Layer 4 of a small transformer language model trained on English Wikipedia (9 layers, counted from 0, width 128).
A neuron's activation on a vector x is GELU(weights . x + bias), where the dot is the dot product.
The model reads these tokens: "ie" "v" " (" "A" "Z" "E" ")" "\n" "|" " He" "avy"

The vector x that enters this layer's MLP at each token. A number n stands for (n - 500) times 0.013.
0 "ie": 471 468 559 483 487 444 452 464 521 446 506 495 482 500 482 547 454 460 446 471 508 532 453 488 461 518 487 478 541 429 488 506 501 487 500 511 501 535 501 434 515 495 456 539 478 462 518 514 455 481 493 526 621 469 532 490 517 517 433 488 444 497 482 448 494 533 539 477 540 502 498 461 479 438 534 499 521 496 547 551 470 505 500 517 450 465 537 483 495 510 444 485 507 505 525 458 454 504 503 490 469 486 519 517 460 453 450 504 551 501 508 496 479 466 548 517 474 510 450 490 990 527 547 498 455 489 513 420
1 "v": 561 490 451 482 449 494 443 461 553 498 454 539 512 542 545 580 434 477 496 400 454 593 515 478 512 562 434 521 509 511 508 518 534 539 450 502 517 564 458 464 439 479 490 499 491 500 402 423 470 544 498 479 631 509 521 450 412 459 450 539 540 482 480 499 452 548 434 564 483 511 457 420 429 475 526 500 471 510 471 523 549 482 520 525 517 491 458 558 529 464 417 592 479 515 448 547 434 492 480 441 468 503 582 494 511 523 620 499 475 485 464 525 441 541 502 555 451 491 457 575 861 510 446 484 473 441 461 426
2 " (": 506 526 454 436 469 537 461 478 492 448 460 541 500 481 577 476 463 455 455 508 486 628 521 392 436 513 482 487 471 412 473 544 499 509 514 503 506 512 533 531 465 529 520 539 452 469 504 484 467 543 440 488 622 467 527 443 486 490 504 517 551 482 481 437 446 623 441 516 614 507 496 430 555 530 448 400 489 431 451 504 500 496 518 479 456 507 480 544 539 484 446 466 503 539 464 538 452 572 562 513 545 458 490 484 486 492 546 528 558 435 497 531 478 450 431 475 452 468 507 427 880 515 476 389 505 506 523 497
3 "A": 531 503 352 414 445 472 453 511 537 492 513 523 504 465 507 480 468 505 492 411 486 633 450 404 358 484 486 501 555 474 509 471 442 555 488 499 545 462 514 579 434 533 496 486 436 413 571 533 489 551 494 491 618 479 578 485 526 452 554 546 493 459 514 483 473 620 521 529 519 563 525 407 553 463 444 425 459 508 485 437 533 553 510 431 451 471 445 466 490 540 400 542 478 488 463 505 461 517 556 555 523 517 501 438 467 458 478 457 469 526 547 543 536 476 518 443 450 529 472 473 885 532 448 471 467 502 497 576
4 "Z": 460 512 370 483 466 474 515 514 462 454 464 464 542 511 505 579 447 520 516 452 497 663 491 422 396 488 461 506 550 474 456 505 496 517 503 492 599 444 540 513 413 535 515 473 435 445 567 516 459 546 503 469 616 507 529 434 553 466 539 541 565 385 488 500 462 564 507 524 467 555 473 437 547 464 428 419 549 540 492 440 535 514 476 474 458 496 448 442 536 493 355 542 453 557 485 489 442 459 481 504 484 526 526 427 509 609 547 489 449 545 500 537 490 523 550 437 509 532 437 475 881 514 483 473 457 486 488 476
5 "E": 500 464 404 448 444 580 490 511 519 465 491 531 499 452 498 523 488 515 521 447 460 667 448 400 350 531 478 529 420 479 485 461 521 553 482 531 533 505 488 575 384 512 505 504 419 434 547 503 482 499 528 493 615 484 550 483 535 466 531 508 536 361 463 487 496 609 486 553 490 558 428 421 560 493 448 506 484 557 526 458 495 508 474 508 450 473 448 470 533 472 382 492 514 461 435 499 446 522 484 521 536 545 508 450 525 526 526 465 446 601 557 543 527 521 545 483 479 521 429 432 861 544 406 533 422 520 481 461
6 ")": 443 503 469 492 520 523 391 451 552 525 496 543 518 485 480 504 481 507 511 495 520 504 561 426 457 523 436 499 446 472 480 578 457 513 453 546 535 491 473 453 420 470 493 501 528 520 483 513 467 497 478 450 614 436 559 428 509 490 491 521 541 439 481 450 479 594 484 530 581 490 436 424 536 499 554 477 482 524 439 512 492 491 471 509 460 476 403 526 521 539 465 476 517 505 477 502 447 528 590 466 567 510 485 522 532 517 499 507 510 478 511 481 514 530 448 487 491 486 477 485 970 521 458 422 453 498 438 464
7 "\n": 482 479 494 472 503 532 449 450 516 482 526 523 494 490 541 498 427 494 466 460 535 639 563 487 472 487 418 530 490 474 511 520 473 500 460 505 488 500 479 443 523 494 520 507 485 458 512 524 471 500 495 463 610 409 514 479 581 462 503 532 511 481 475 451 455 532 486 506 663 444 420 507 538 505 489 459 466 460 502 524 533 392 493 510 465 485 474 489 532 504 475 474 465 511 505 499 474 502 537 481 539 474 493 486 489 488 521 471 478 504 482 527 494 483 425 553 491 451 471 495 952 515 415 401 507 500 493 511
8 "|": 536 478 486 501 501 500 456 469 570 495 551 479 517 465 570 514 457 507 471 453 486 522 546 444 433 458 408 526 541 492 477 474 475 559 475 468 483 515 504 555 570 553 491 500 472 382 528 478 474 486 481 467 608 372 518 492 484 453 540 557 503 478 500 484 452 494 529 506 627 471 478 473 550 550 461 510 498 510 513 509 568 359 486 518 508 518 389 505 491 530 436 501 442 503 531 481 503 533 500 463 482 502 459 473 486 521 541 450 530 494 467 504 494 442 498 456 465 472 441 512 966 517 479 455 480 529 486 478
9 " He": 487 488 460 473 486 575 444 487 539 478 512 558 557 450 517 515 385 469 511 481 557 606 493 450 404 479 442 482 510 535 473 454 534 553 455 421 535 561 463 489 461 497 563 496 470 442 458 516 466 454 551 441 613 499 541 495 509 490 468 550 449 502 491 476 454 600 556 574 510 496 555 472 483 378 536 468 448 438 437 442 561 410 488 485 493 468 444 548 529 460 539 481 512 437 524 506 566 586 621 449 505 471 498 525 522 443 613 442 426 514 435 514 521 486 550 477 433 485 467 546 899 523 388 455 441 525 503 486
10 "avy": 522 456 439 469 541 548 466 528 509 412 528 521 533 505 551 466 358 516 516 474 433 463 528 490 435 418 506 550 436 516 477 489 459 546 475 477 488 450 530 540 518 496 525 499 476 412 535 557 492 516 540 471 609 495 667 449 524 471 473 548 464 452 503 477 481 488 592 547 516 487 510 493 474 422 505 464 500 451 476 429 515 504 503 480 578 437 420 548 439 536 462 484 510 489 523 409 523 487 604 422 571 447 541 528 524 499 541 471 491 493 469 570 513 405 547 573 419 500 468 481 943 532 381 469 406 501 448 508

Each question shows the input weights of one neuron of the MLP. A number n stands for (n - 500) times 0.0021.

n146 (bias -0.058): 372 286 467 481 512 488 619 502 434 420 521 414 458 640 448 539 471 580 533 580 403 508 580 481 484 580 458 544 506 577 496 505 498 353 430 579 466 413 414 559 414 467 611 477 409 600 525 446 512 510 469 399 532 514 506 582 607 467 481 518 608 374 433 512 644 492 352 471 452 485 426 355 537 570 405 570 652 656 460 651 404 564 522 490 419 426 495 368 529 450 537 553 487 439 587 581 435 581 476 665 595 557 597 640 471 505 455 537 509 576 607 279 623 562 420 412 540 611 547 560 479 505 518 526 504 556 494 484
It fires most on token 5 "E"

n185 (bias -0.029): 552 398 486 539 457 608 448 579 531 573 542 437 511 462 455 477 556 570 445 471 511 449 485 442 598 484 433 444 537 494 377 499 514 500 455 394 438 474 582 576 431 544 572 560 404 520 554 400 528 507 520 438 447 522 523 485 575 426 596 479 500 517 510 460 507 478 438 459 520 582 453 550 494 529 505 579 501 566 541 620 469 509 482 510 616 537 535 487 538 444 592 608 497 452 457 510 537 501 537 545 392 553 549 425 598 413 389 440 558 549 549 359 447 557 406 375 610 505 444 433 521 524 517 485 549 526 472 392
It fires most on token 8 "|"

n323 (bias -0.049): 522 517 486 472 478 391 471 549 424 450 507 577 478 478 470 421 593 494 440 548 559 483 470 576 463 479 551 572 495 389 463 525 444 582 475 483 558 544 476 478 538 542 506 495 415 502 553 465 538 404 537 508 452 489 407 562 539 488 528 579 338 516 462 454 500 414 396 437 549 412 496 483 610 568 562 479 485 478 527 522 529 442 595 339 559 637 549 509 572 666 470 404 374 566 532 547 433 548 533 476 457 475 512 453 372 379 509 491 430 602 589 475 522 429 557 532 611 459 504 500 467 535 543 462 500 567 469 556
Its three highest activations, in order, are on tokens 7 "\n", 8 "|", 3 "A"

n374 (bias -0.073): 635 393 679 501 523 531 548 624 506 476 533 540 472 533 572 575 419 466 422 549 442 494 614 477 592 599 478 498 418 527 471 427 499 569 439 530 450 467 393 479 449 453 571 521 518 620 453 504 548 495 523 544 543 525 381 458 487 460 413 318 550 462 586 559 591 463 426 506 408 517 428 481 457 462 394 551 473 513 477 648 446 492 529 540 537 450 495 410 504 475 632 538 553 499 588 657 463 541 317 360 589 645 456 533 492 524 506 575 458 458 642 415 344 616 553 423 557 624 571 584 453 531 407 490 540 417 469 419
On which token does it fire most, and how strongly? 1 "v", at about 1.1

n476 (bias -0.030): 453 475 422 546 510 435 567 503 505 503 492 508 361 571 434 506 611 718 546 457 453 443 508 478 531 520 505 531 457 430 582 473 497 424 512 474 439 504 468 541 484 394 630 485 533 621 452 436 480 542 460 520 503 451 408 470 544 504 533 505 624 488 466 478 500 539 399 512 452 546 473 457 579 560 492 515 555 509 503 614 419 568 528 499 486 549 499 540 510 515 471 517 521 592 458 546 477 489 477 528 587 599 544 576 459 521 472 535 453 480 587 471 501 508 382 476 460 519 641 500 504 486 536 488 459 477 427 478
It fires most on token 6 ")"

n186 (bias -0.036): 570 496 590 564 458 532 534 586 496 487 431 483 455 586 560 567 569 469 553 500 448 482 585 518 633 530 466 440 440 509 515 496 488 454 481 450 451 446 452 499 450 475 570 487 480 629 504 504 493 546 548 508 527 514 479 426 553 476 515 486 599 458 487 524 538 494 498 520 454 534 432 520 464 556 421 513 433 515 455 467 374 529 434 532 493 422 468 454 506 425 520 576 566 529 464 571 489 477 383 457 495 639 495 511 546 496 498 576 503 562 628 426 562 555 570 450 513 495 536 579 485 491 423 478 472 440 481 429
It fires most on token 1 "v"

n283 (bias -0.047): 365 540 656 534 540 543 543 507 455 456 498 345 406 637 404 580 583 487 487 436 457 414 583 503 507 464 419 473 553 680 489 462 425 599 655 307 532 530 455 584 581 594 572 515 400 530 595 608 610 505 476 431 481 466 450 429 632 501 460 494 592 595 459 406 556 543 434 440 465 523 525 312 605 475 593 519 580 503 417 503 463 500 364 542 522 573 580 460 426 501 431 510 325 502 413 626 369 492 458 675 434 580 525 444 410 317 446 520 387 655 666 461 596 581 526 327 715 470 556 642 458 348 648 445 544 555 492 576
It fires most on token 4 "Z"

n17 (bias -0.034): 495 482 503 453 530 470 514 583 517 440 580 526 463 458 452 419 512 501 465 491 620 566 482 582 479 534 449 517 483 505 609 523 589 434 424 389 358 513 406 396 543 367 506 362 550 487 354 433 498 565 634 566 535 519 427 594 646 435 543 304 504 588 296 511 553 548 408 561 515 444 503 515 559 562 604 568 571 467 602 540 443 458 641 655 375 430 612 486 580 387 604 460 505 381 416 542 537 417 467 553 400 440 577 595 445 539 443 474 528 571 562 490 501 606 392 616 523 416 428 482 432 493 551 485 567 486 519 563
It fires most on token 7 "\n"

n203 (bias -0.038): 522 455 637 593 505 502 486 512 571 524 581 525 444 455 524 563 470 480 522 528 460 439 552 460 653 547 441 452 554 468 588 440 465 485 449 487 426 484 428 398 539 437 515 437 576 572 494 488 486 528 481 495 549 516 480 402 531 522 442 484 550 442 461 472 556 508 504 585 475 499 469 556 434 460 459 488 494 521 523 484 342 520 515 606 471 416 511 503 573 449 586 629 522 512 507 564 494 495 474 534 579 456 566 493 502 542 449 514 548 461 482 494 518 511 484 455 497 587 547 548 464 497 378 595 535 413 565 489
It fires most on token 1 "v"

n336 (bias -0.024): 600 486 578 468 518 424 467 452 633 454 618 584 566 564 552 526 540 535 442 420 488 298 383 603 467 519 611 498 589 512 426 474 491 488 507 480 432 558 538 491 573 538 425 596 433 449 423 536 546 538 563 525 443 528 581 412 479 539 427 488 493 530 506 606 479 395 643 439 487 263 586 555 564 569 470 616 512 427 464 548 518 537 487 428 501 406 601 423 525 557 490 387 538 441 444 512 590 503 550 460 521 516 471 361 566 506 454 519 619 517 435 471 455 513 409 496 563 505 539 502 486 470 543 586 626 486 566 539
It fires most on token 0 "ie"

n363 (bias -0.064): 419 477 446 508 544 551 494 505 562 407 644 596 475 408 479 442 514 606 495 500 670 510 366 394 437 566 540 376 467 554 626 434 469 450 434 487 480 654 394 607 602 374 519 453 539 476 432 358 419 542 521 542 507 562 466 597 597 527 541 442 327 626 480 438 626 554 716 624 492 522 740 593 602 436 478 494 354 474 472 446 505 558 628 538 574 508 636 552 480 536 587 418 441 453 554 521 693 549 468 547 389 547 386 407 491 447 351 431 469 525 487 382 442 708 512 381 394 506 416 384 436 533 496 626 360 479 632 399
It fires most on token 9 " He"

n376 (bias -0.060): 482 430 534 414 494 536 507 512 597 447 573 431 447 576 548 573 440 500 505 397 457 399 445 523 576 566 528 532 559 483 485 403 543 419 478 513 480 546 494 473 521 507 525 570 517 523 528 397 421 561 520 525 592 546 548 380 530 412 467 406 488 438 447 511 467 512 585 534 418 529 548 458 442 434 495 624 552 483 527 579 488 648 440 540 489 423 493 399 487 482 466 478 584 463 555 537 501 528 443 385 539 558 530 516 524 529 436 542 579 467 617 504 504 592 445 479 519 566 509 504 441 417 536 524 447 454 474 410
Its two highest activations, in order, are on tokens 0 "ie", 1 "v"

n267 (bias -0.037): 577 530 513 451 444 481 528 504 430 466 559 599 473 610 467 506 549 550 535 537 593 562 623 497 468 626 493 535 409 523 556 514 533 356 352 506 557 488 321 455 437 284 677 453 501 562 379 406 405 532 456 513 452 437 496 448 543 487 488 501 572 409 435 486 512 497 424 422 536 501 479 455 530 488 514 573 465 522 441 590 538 476 578 480 511 570 623 495 570 519 573 439 388 450 484 591 533 487 512 550 532 497 485 437 359 386 369 479 445 541 533 275 593 514 379 510 441 615 611 462 498 553 602 491 438 440 450 480
On which token does it fire most, and how strongly? 6 ")", at about 1.1

n153 (bias -0.042): 572 397 393 437 602 412 506 483 402 482 443 493 488 592 505 520 590 565 436 440 463 545 367 515 479 449 537 728 504 491 562 414 473 402 520 423 480 521 407 386 539 348 719 381 446 573 446 459 577 597 407 597 503 710 448 447 363 469 545 446 428 485 571 567 495 553 538 493 413 466 549 540 530 360 649 521 578 630 467 533 567 589 500 478 500 573 454 548 386 604 488 468 536 529 515 465 442 613 347 418 578 519 480 479 580 547 551 576 495 335 451 395 465 498 405 501 475 514 575 556 477 420 558 493 559 577 539 478
It fires most on token 1 "v"

n250 (bias -0.036): 579 522 534 477 482 376 570 397 407 557 486 643 459 629 570 642 594 486 480 567 567 500 551 568 488 507 472 587 665 589 389 394 497 553 521 343 514 492 528 418 542 493 364 527 349 583 424 442 384 438 414 461 551 501 416 467 424 553 472 491 527 601 533 639 553 331 524 460 412 526 483 514 421 473 585 437 617 434 581 503 485 493 570 475 597 633 516 509 412 428 486 511 466 546 448 463 483 462 467 688 536 506 496 501 421 507 512 444 391 396 436 466 452 562 512 510 464 636 502 665 458 514 623 431 696 624 542 427
It fires most on token 1 "v"